Layer 7 of a small transformer language model trained on English Wikipedia (15 layers, counted from 0, width 64).
A neuron's activation on a vector x is SiLU(gate . x) times (in . x), where the dot is the dot product.
The model reads these tokens: "ic" " (" "body" " rhythm" "s" "," " water" "," " star" "s" "," " time" ")." " She" " has" " created" " a" " micro" "ton" "al" " system" " based" " on" " the" " " "fre" "que" "n" "cies" " of"

The vector x that enters this layer's MLP at each token. A number n stands for n times 0.022.
0 "ic": 23 -6 -30 -24 20 51 21 24 -21 -9 -39 81 12 -38 -2 -8 25 7 -13 10 -29 -16 17 -21 10 -21 2 0 -23 -3 -8 24 -14 -2 -40 -37 47 -2 -5 -5 10 -13 -41 -67 29 48 6 14 -9 -3 18 17 1 6 33 58 25 9 4 48 -4 -6 59 11
1 " (": -17 -24 -21 -23 -1 48 0 27 -21 -3 -8 35 -17 -39 -30 7 42 -7 -19 -18 -27 10 10 11 33 30 9 3 1 11 21 11 12 22 -5 -27 62 -5 33 27 -6 1 4 -33 20 -11 6 31 35 31 7 52 -5 47 28 61 8 13 25 17 -26 -4 65 -35
2 "body": -18 20 -16 -26 38 46 23 5 -35 -19 -2 -10 0 -58 9 -10 43 -36 -19 -13 -27 15 -3 37 16 79 9 -5 -18 -5 -12 36 26 -34 -35 -24 49 16 -24 19 14 -7 -5 2 -8 2 -10 6 -44 -2 -22 24 -21 8 20 45 10 13 25 10 -11 -29 67 -18
3 " rhythm": -19 7 -1 -5 6 28 1 21 -17 -17 21 -28 1 -79 -27 -26 38 -9 -7 -2 -53 25 0 15 19 70 21 6 -8 23 18 38 30 -11 -7 -25 34 23 -29 1 3 -11 -23 -6 -10 0 14 13 -39 2 42 29 -4 25 45 27 0 -17 16 15 25 -42 62 8
4 "s": -17 1 -11 1 58 10 -12 9 -30 -18 23 8 8 -55 9 5 25 -8 -21 -36 -54 12 41 7 28 68 28 10 -4 -19 21 31 19 1 -13 -34 32 2 -19 1 -11 -25 -52 27 -14 -31 15 18 -28 2 7 35 -8 46 15 49 6 5 50 -9 28 -16 64 -11
5 ",": -27 -26 -34 -17 52 11 -5 24 -2 -18 1 9 -7 -52 -10 11 45 -12 -32 -1 -52 22 48 19 18 46 -5 0 -18 -3 15 21 24 -37 -14 -37 37 21 14 17 16 -18 -50 41 -23 -44 2 27 22 11 4 40 11 31 13 38 14 27 14 47 -1 -1 45 -12
6 " water": -15 20 -35 -24 2 34 -8 21 -27 -34 28 -38 11 -61 -9 -3 25 -3 5 -25 -29 19 11 -9 29 54 17 1 16 -7 34 31 23 11 -33 -27 37 21 -7 32 23 -18 -19 -20 -9 -7 29 2 -50 18 13 18 23 58 21 29 -7 29 -10 13 8 -31 67 -16
7 ",": -40 -12 -38 -19 56 -7 -9 20 8 -30 15 -1 6 -52 -13 -1 27 -11 -31 -13 -59 23 48 12 9 58 5 7 -17 16 -2 26 22 -11 -25 -31 41 7 30 22 23 -22 -31 28 -29 -36 4 25 9 12 20 39 19 32 12 38 7 39 -6 50 -3 -7 38 -26
8 " star": -14 7 -25 -4 3 28 6 17 -47 -27 12 -16 22 -76 -25 21 12 -13 3 -3 -30 21 38 7 24 52 -42 -10 10 41 16 37 43 -19 -32 -28 32 4 -7 41 -20 12 -11 -5 -25 26 -6 6 -25 30 28 3 1 31 17 12 -18 33 12 22 13 -22 69 -4
9 "s": -24 14 -9 1 60 11 -12 1 -41 -19 27 15 26 -34 -1 14 11 -7 -3 -53 -47 3 58 15 55 46 19 -5 -20 -25 25 33 21 -19 2 -27 33 1 1 -1 -17 -40 -46 29 -14 8 -4 27 1 20 40 20 -6 36 18 37 -12 6 42 -6 3 6 67 -32
10 ",": -28 -20 -28 -24 48 1 0 36 19 -39 22 4 -2 -48 -4 3 35 -12 -26 -15 -55 22 44 19 23 51 4 -3 -26 2 1 23 35 -40 -17 -31 23 19 8 16 20 -17 -50 33 -27 -26 -17 36 27 13 16 28 8 22 8 37 2 34 7 47 7 1 45 -22
11 " time": -41 7 -41 6 36 31 9 19 -22 -19 -1 -7 17 -50 -21 18 11 -13 -26 -40 -14 36 15 10 48 47 5 -33 -9 34 5 47 19 -26 -23 -25 37 20 -14 45 -12 -12 -33 -13 -31 6 38 -16 -36 1 9 10 -20 28 33 26 -7 33 20 4 10 -23 57 -19
12 ").": 13 -19 -25 -14 68 26 8 58 -32 3 0 23 11 -20 -21 -12 -2 -13 16 -1 -43 -31 10 10 15 5 38 -6 27 18 4 10 2 -25 -13 -19 48 2 -8 17 4 -17 -9 -19 -14 45 4 -4 39 10 -23 37 4 -1 44 40 -8 11 57 57 -18 -22 76 -26
13 " She": -1 8 -47 -25 -1 51 0 19 -20 -34 0 -5 20 -23 34 29 36 -22 30 15 -16 -7 -9 10 31 49 16 10 1 1 9 18 -5 -15 -23 -19 42 8 9 21 37 -24 3 38 12 11 -10 11 -33 4 -29 12 -6 15 7 56 -21 19 47 46 -48 -10 75 -41
14 " has": 0 -2 -47 4 39 53 -19 12 -1 -14 15 40 -3 -45 -13 11 42 -17 14 1 -31 -11 -12 17 23 31 35 11 5 2 27 35 7 -10 -2 -27 31 23 10 -10 -7 -29 -10 15 -2 9 -23 -44 -10 21 7 46 -2 -1 0 32 -28 -8 43 52 -17 -21 69 -49
15 " created": -17 11 -42 13 30 32 -23 33 -8 3 20 41 26 -59 -22 -7 23 -29 14 -33 -32 -32 13 11 17 42 7 -7 8 15 0 3 19 -17 -10 -56 15 2 -3 -19 -5 -27 -1 -7 22 18 -11 -14 28 31 28 41 -18 -12 3 27 -25 9 53 26 -3 -16 78 -22
16 " a": -14 30 -30 -7 10 5 9 36 -15 -30 -20 26 11 -60 1 -16 26 -17 19 -9 -20 -14 -4 21 10 28 -17 -3 -3 -9 21 27 11 -15 -4 -55 3 -9 26 -7 -18 -28 -21 -7 39 -33 10 -9 20 9 -24 58 -1 -14 19 37 -6 18 38 43 9 -6 73 -42
17 " micro": -16 32 -35 -24 -20 10 -22 23 13 -27 -14 -32 -3 -42 -18 -17 8 8 1 14 -24 1 14 2 20 -4 -1 -2 43 9 11 43 18 27 -25 -39 69 7 -11 36 18 -6 -16 -56 12 -28 24 5 -31 19 14 12 -2 22 23 7 24 34 20 19 -5 -55 78 -23
18 "ton": -12 18 -8 -26 46 29 -10 24 -19 -26 3 -61 -8 -59 -56 -11 52 5 -8 8 -25 -13 43 -2 12 11 21 11 26 24 -41 34 12 1 -24 -25 28 10 -28 21 14 -5 -5 -19 20 -6 3 7 -51 -2 5 22 0 35 -20 23 -18 16 -6 -4 1 -53 73 -15
19 "al": -9 9 -22 -24 35 10 -5 42 5 -36 14 -14 12 -76 -13 6 41 6 -10 -14 -20 -11 31 -23 -6 37 24 7 34 27 -18 24 18 12 16 -41 15 -8 -26 5 -4 -11 -51 -24 -10 -27 -2 -3 -18 20 -5 26 -1 56 11 -1 -33 17 18 7 12 -33 81 -11
20 " system": -1 0 -16 9 30 40 -2 25 9 -40 20 -6 13 -44 -40 24 35 -2 4 -26 -26 -16 20 20 11 33 3 15 41 36 7 25 16 6 -31 -22 44 38 -23 12 1 -1 -25 -14 19 -16 21 9 -46 20 23 21 19 38 11 16 -14 -3 56 25 1 -8 78 -52
21 " based": -39 44 -37 14 51 33 15 23 -16 -30 38 5 30 -45 -57 10 -8 -14 -11 -8 1 -22 53 40 8 49 24 -16 18 8 1 -6 14 -4 -29 -36 16 25 12 6 14 -6 -38 -43 35 -28 -6 10 -13 -14 11 20 -41 -26 -38 29 -38 -4 32 32 8 -18 41 -30
22 " on": -7 8 -50 -13 25 10 -11 34 -3 -15 8 48 -1 -65 -21 -6 9 -3 4 -42 -51 -1 32 11 35 31 -2 -5 19 4 1 23 -11 -5 -18 -41 21 5 -4 2 -3 -26 -28 1 14 8 -7 -8 48 41 11 14 5 7 24 6 -8 23 28 8 -24 -3 82 -47
23 " the": -24 18 -26 -14 10 8 13 20 -27 -47 -3 26 28 -92 0 -12 22 -20 19 20 -33 -8 7 12 19 45 30 -2 5 5 1 19 -5 -9 -1 -33 14 2 13 -13 -11 -8 -23 13 22 13 25 -12 32 32 -25 23 0 14 2 38 17 33 24 34 -3 10 73 -31
24 " ": -25 11 -15 -25 -34 28 -4 8 -10 16 -3 -37 7 -69 0 -21 28 6 -1 8 -58 15 10 15 10 -2 0 -7 18 -6 -2 11 9 6 8 -37 67 14 32 17 -19 -15 -19 -47 -13 6 -3 16 -14 29 -17 51 -26 28 13 47 29 48 28 14 -13 -19 45 -47
25 "fre": -10 15 -42 -8 -13 40 -9 7 4 -57 10 -31 21 -37 -12 8 -2 -8 -20 48 -12 8 67 18 -5 -20 -10 -29 38 3 32 44 15 25 18 -39 19 10 8 -2 42 -28 -16 -24 -6 18 -22 20 -23 -2 5 43 -5 7 25 44 -22 52 2 5 -15 -58 40 1
26 "que": -51 36 -45 -28 25 40 -7 25 -26 -23 -3 -35 11 -36 -20 4 15 -26 2 17 20 -14 77 12 14 14 26 12 13 18 -10 35 -6 33 -18 -18 27 18 -10 27 7 -18 -36 -20 -13 8 -5 -8 -20 -15 -9 11 -13 -9 34 39 -17 43 -31 1 -26 -27 76 18
27 "n": -4 14 0 -18 46 39 -20 30 0 -35 45 -33 -29 -47 -40 -10 32 -23 -8 -40 -8 11 22 6 -18 16 -1 14 6 62 -40 9 9 8 18 -52 41 18 -2 -3 -19 -19 -11 -46 -12 27 -33 18 4 7 -13 14 38 44 7 19 -21 -4 4 -11 -39 -13 65 26
28 "cies": -13 -19 -16 -8 57 13 -3 22 4 -37 -2 7 21 -46 -15 4 19 -9 -10 -52 -38 -8 14 12 46 50 24 3 18 -2 1 35 14 13 -1 -25 44 8 -25 0 -9 -27 -33 -2 12 0 21 8 7 15 -15 15 -20 46 23 23 8 -5 76 8 0 4 91 -4
29 " of": -13 11 -33 -19 17 18 1 31 -23 -13 18 17 22 -79 -9 -17 20 -1 2 -15 -42 6 22 -14 10 22 8 1 -11 -10 0 17 1 -8 -19 -49 26 2 -7 4 -5 -4 -38 21 -4 10 -7 5 60 30 -5 32 -32 3 25 5 -7 23 17 -15 -22 7 93 -24

Each question shows the input weights of one neuron of the MLP. A number n stands for n times 0.011.

n122 gate: -19 10 14 1 -1 -15 27 24 -16 26 -17 11 25 2 -32 -13 -9 16 15 7 -22 -49 2 -35 3 15 22 -30 -8 -47 9 14 -17 -2 13 20 23 -46 7 -4 -1 -54 -14 -7 -35 35 9 11 11 31 12 -3 34 -11 7 -1 8 2 11 8 5 -11 -30 -1
n122 in: 19 -18 3 9 19 14 18 7 -39 17 -11 -20 11 -30 -10 -22 37 36 30 9 1 -15 0 -21 -9 -44 5 -25 25 12 20 -3 -18 3 -10 -19 -20 -36 8 28 2 -45 3 -47 -12 0 -15 -50 22 -5 23 -10 15 -19 12 -17 15 25 4 -20 11 5 0 -12
On which token does it fire most, and how strongly? 12 ").", at about 2.6

n182 gate: -22 -17 32 31 -29 43 7 3 3 -2 -16 16 -10 12 7 -6 -18 -45 7 -14 33 10 -4 14 -48 17 -6 -8 20 17 -18 -16 -4 -10 34 -27 -7 2 -29 46 21 34 -10 -27 -42 -12 -58 30 -5 -10 22 -5 26 -14 -17 -4 43 -32 33 35 -26 63 -3 26
n182 in: 4 1 -9 41 -1 -24 5 41 29 -34 -10 26 -21 -10 -18 -15 19 -16 -24 -46 -25 8 47 16 -32 -21 2 4 -13 -16 10 -17 4 22 47 -15 4 -10 21 22 10 14 -10 -19 -24 -1 23 36 -25 13 8 -50 10 -4 -19 -2 -1 1 -37 -19 -14 6 40 -5
Which token does this neuron like most? 27 "n"

n75 gate: -3 14 -5 12 -13 -24 43 3 12 -12 -13 6 36 -13 19 3 13 26 -14 -6 -17 2 -20 -10 -20 -25 10 -5 56 4 -20 -20 30 16 43 -37 -37 16 2 -20 -29 22 17 -10 -7 25 -24 -39 23 -40 -8 30 31 -24 -37 9 58 2 38 27 31 6 4 26
n75 in: -6 -21 0 -4 2 14 -17 27 2 -2 21 13 42 12 -11 -27 47 -3 -33 -45 18 14 -3 8 -23 -6 5 12 -38 14 52 -8 3 -20 -21 -25 -5 -17 -12 -5 -11 18 -9 -18 54 6 31 -6 -53 -14 19 9 38 11 18 -47 -1 37 38 8 4 5 -17 44
Its two highest activations, in order, are on tokens 16 " a", 15 " created"

n160 gate: -47 -2 10 4 2 12 -20 -15 -31 70 -15 15 1 28 18 5 -22 10 12 5 -3 52 -17 3 -43 25 8 -24 -1 38 -22 0 -7 44 -32 15 -6 -1 -2 -8 -23 -22 -45 -18 2 -45 3 31 -9 10 -24 2 -17 8 -22 -6 9 -47 27 12 33 6 2 40
n160 in: 5 14 -31 21 -24 8 15 -18 8 -21 22 4 1 -2 -1 5 -14 29 -10 8 -8 -5 -6 -49 43 15 22 48 25 1 -9 -33 -1 -3 29 31 5 11 -3 -20 -26 16 13 7 -36 -2 19 12 -20 -21 -9 14 12 16 -5 1 -4 -28 40 -17 -19 -6 -2 -19
On which token does it fire most, and how strongly? 4 "s", at about 0.41

n138 gate: -2 9 -34 -42 26 4 -36 -5 6 24 7 21 32 -1 -4 7 26 29 2 -18 -18 -20 18 -66 -4 -15 -26 -52 4 -32 -3 -17 -14 28 28 37 17 -25 -38 -1 -6 2 -24 4 28 30 -34 22 21 -15 0 11 -11 19 -16 4 -10 11 -9 -18 -2 28 -12 -5
n138 in: 20 -22 -11 28 -6 -8 -19 7 11 6 -3 14 -3 13 -14 11 -26 -22 18 -14 7 47 6 18 50 10 11 -18 19 -19 5 -9 -1 15 -6 -22 -1 -2 15 20 -10 -13 -5 -9 9 3 -27 -26 -16 6 25 -27 -2 -1 45 -59 4 3 36 6 31 -16 5 -26
Which token does this neuron like most? 22 " on"

n128 gate: -19 10 17 -17 -10 -12 -12 -9 -62 -32 36 33 -38 24 10 31 -60 36 0 -33 36 -46 15 -6 -8 -36 -14 2 53 -32 -2 -11 16 -27 16 11 -11 45 79 90 29 -9 -32 -37 -45 -37 3 42 -7 24 -33 1 -22 -40 19 -1 14 -16 -15 -1 4 -4 4 25
n128 in: -12 11 -13 -34 -27 -7 -11 -27 -3 -11 -7 -12 16 -18 -31 24 42 2 -6 -43 -6 21 47 -16 10 -39 -9 -22 12 -29 15 0 -65 -4 35 -10 24 28 -27 -25 -17 34 27 3 45 -44 5 7 27 20 17 -54 10 -11 10 47 39 -5 16 22 -29 27 -14 22
Which token does this neuron like most? 2 "body"

n184 gate: -5 -10 -12 5 6 -31 -13 -9 -17 -8 0 5 -22 16 -19 -7 4 -13 -18 2 25 -1 -10 15 28 -22 -1 20 15 10 -1 0 16 24 -35 9 10 10 30 1 -16 -7 21 18 -15 8 -3 -8 -12 5 15 -2 -18 13 29 -48 26 -25 -18 -29 9 27 7 -34
n184 in: 13 18 7 0 9 2 10 -15 11 27 -37 4 -1 -28 16 -20 14 -8 6 -3 -57 -29 -18 -24 12 -16 -8 6 5 21 -22 18 29 -11 25 21 -41 35 -5 -35 8 31 10 4 14 21 -4 -25 14 -31 14 -3 28 -15 -32 22 -21 22 -25 9 -28 -24 -20 1
Which token does this neuron like most? 4 "s"

n175 gate: -2 9 7 -53 17 -19 1 20 21 15 2 16 3 31 -8 12 -25 -12 14 34 -5 17 -18 16 -23 21 8 4 -20 1 9 -5 -22 -5 -14 -27 4 -11 29 -10 -17 -37 17 52 30 16 -8 11 20 33 30 14 6 13 37 -31 2 39 8 -4 30 23 -26 -12
n175 in: -9 -19 -10 -32 -3 25 5 -36 34 39 2 14 -3 -7 2 -18 46 27 4 24 14 25 -3 27 -9 -22 11 11 18 -20 16 -45 -25 28 3 -31 -4 -2 -4 10 -7 -4 -3 10 36 -1 -19 -6 20 0 12 13 49 11 33 7 18 18 -26 28 -19 8 18 15
Which token does this neuron like most? 11 " time"

n117 gate: -7 7 4 -28 -52 -20 -14 2 16 14 22 2 -24 -30 25 16 14 5 1 25 4 23 19 -13 9 -8 25 23 -8 -13 4 4 -35 27 8 17 7 -10 -21 -6 0 3 -1 38 0 -13 -5 -2 2 -38 5 27 -13 -9 27 -28 -31 49 12 2 35 -20 1 -8
n117 in: 19 -8 27 1 8 0 5 25 8 5 2 -1 -3 26 -34 -13 -6 -2 0 -19 23 -13 28 44 21 -4 -43 9 -45 -16 5 -10 25 8 -11 8 38 0 12 0 -19 -5 -1 -35 23 26 20 18 22 6 -19 -45 2 26 -17 -11 -9 -26 47 -1 -39 40 26 -13
Which token does this neuron like most? 29 " of"

n19 gate: 14 -26 15 18 -4 8 33 -47 47 26 -12 32 -21 -10 16 22 27 12 9 -10 -29 21 -7 -15 -40 37 9 -9 17 25 14 3 -10 13 -14 23 5 36 32 -16 -34 -7 -15 16 -1 -11 -40 -26 -8 24 -12 40 -15 -37 -12 -26 39 -6 16 -38 -25 23 15 61
n19 in: -13 -55 -40 -3 -17 44 7 -26 -9 10 13 -24 -37 45 -19 -8 -18 -10 3 6 1 57 0 27 8 0 9 13 -13 -2 20 -27 -28 8 13 -9 -44 -29 -36 -6 2 32 40 -38 13 -11 -22 13 25 -13 -12 -16 27 12 -1 0 7 43 16 17 -6 6 54 33
On which token does it fire most, and how strongly? 9 "s", at about 0.41

n169 gate: 46 26 0 -31 -2 11 -6 -13 -3 22 4 35 -14 -20 -3 15 13 -3 19 -32 -8 -5 14 5 -3 -56 -21 16 24 28 37 26 3 -21 -8 -15 -19 25 7 -50 -2 2 24 -7 -21 5 -5 -3 -36 -4 -4 10 11 4 2 2 -14 -18 -10 -40 9 18 -38 -7
n169 in: -37 21 -2 -8 -6 -50 -5 19 4 10 27 -4 -13 42 16 -10 27 -2 -12 19 -34 -25 -47 -11 19 6 27 -14 -27 -28 -66 8 7 28 2 -17 -7 -33 7 17 -20 4 -2 6 -6 12 16 -22 -3 -21 -10 21 53 -15 -18 7 4 50 -2 2 18 19 6 27
Which token does this neuron like most? 21 " based"

n168 gate: 28 -18 -23 -25 33 28 19 -32 15 -20 2 -1 8 -31 8 -5 0 14 -29 26 -13 -19 8 0 -15 21 6 -26 -8 -36 -40 -2 14 -34 13 -11 -21 -13 21 -5 -15 16 26 -51 22 -23 -2 -2 7 23 28 20 4 3 -3 -35 15 -35 5 10 0 13 6 2
n168 in: -18 19 5 22 17 20 17 37 0 14 -64 -11 -1 21 17 -10 -26 -2 -18 25 -8 -8 9 4 23 -13 -7 29 4 21 30 -9 9 -2 13 -5 20 28 -30 27 -27 8 9 18 7 -5 -5 -12 -15 -4 -30 -19 11 -19 38 -52 5 13 51 19 26 -5 -2 -21
Which token does this neuron like most? 16 " a"

n15 gate: -25 -9 -4 17 -13 7 22 -21 -16 8 -25 -8 27 -24 -3 -21 -6 25 -42 -17 3 13 -1 24 26 -12 18 0 -10 2 39 8 25 22 -11 -7 42 11 43 -1 -44 -2 9 23 17 -8 2 1 -20 10 10 -13 8 10 -4 -33 4 -17 -18 -18 -2 -5 28 -2
n15 in: -14 -3 -22 -1 20 -42 -8 32 -24 1 17 4 20 11 -13 -1 -5 19 17 -5 50 18 -20 -1 28 -40 -18 -3 -2 2 8 24 -8 0 18 21 27 -23 21 13 -26 10 21 -21 -4 10 8 3 25 9 -3 -18 -5 -6 20 -10 11 -9 -5 -10 33 -2 -3 -30
Which token does this neuron like most? 11 " time"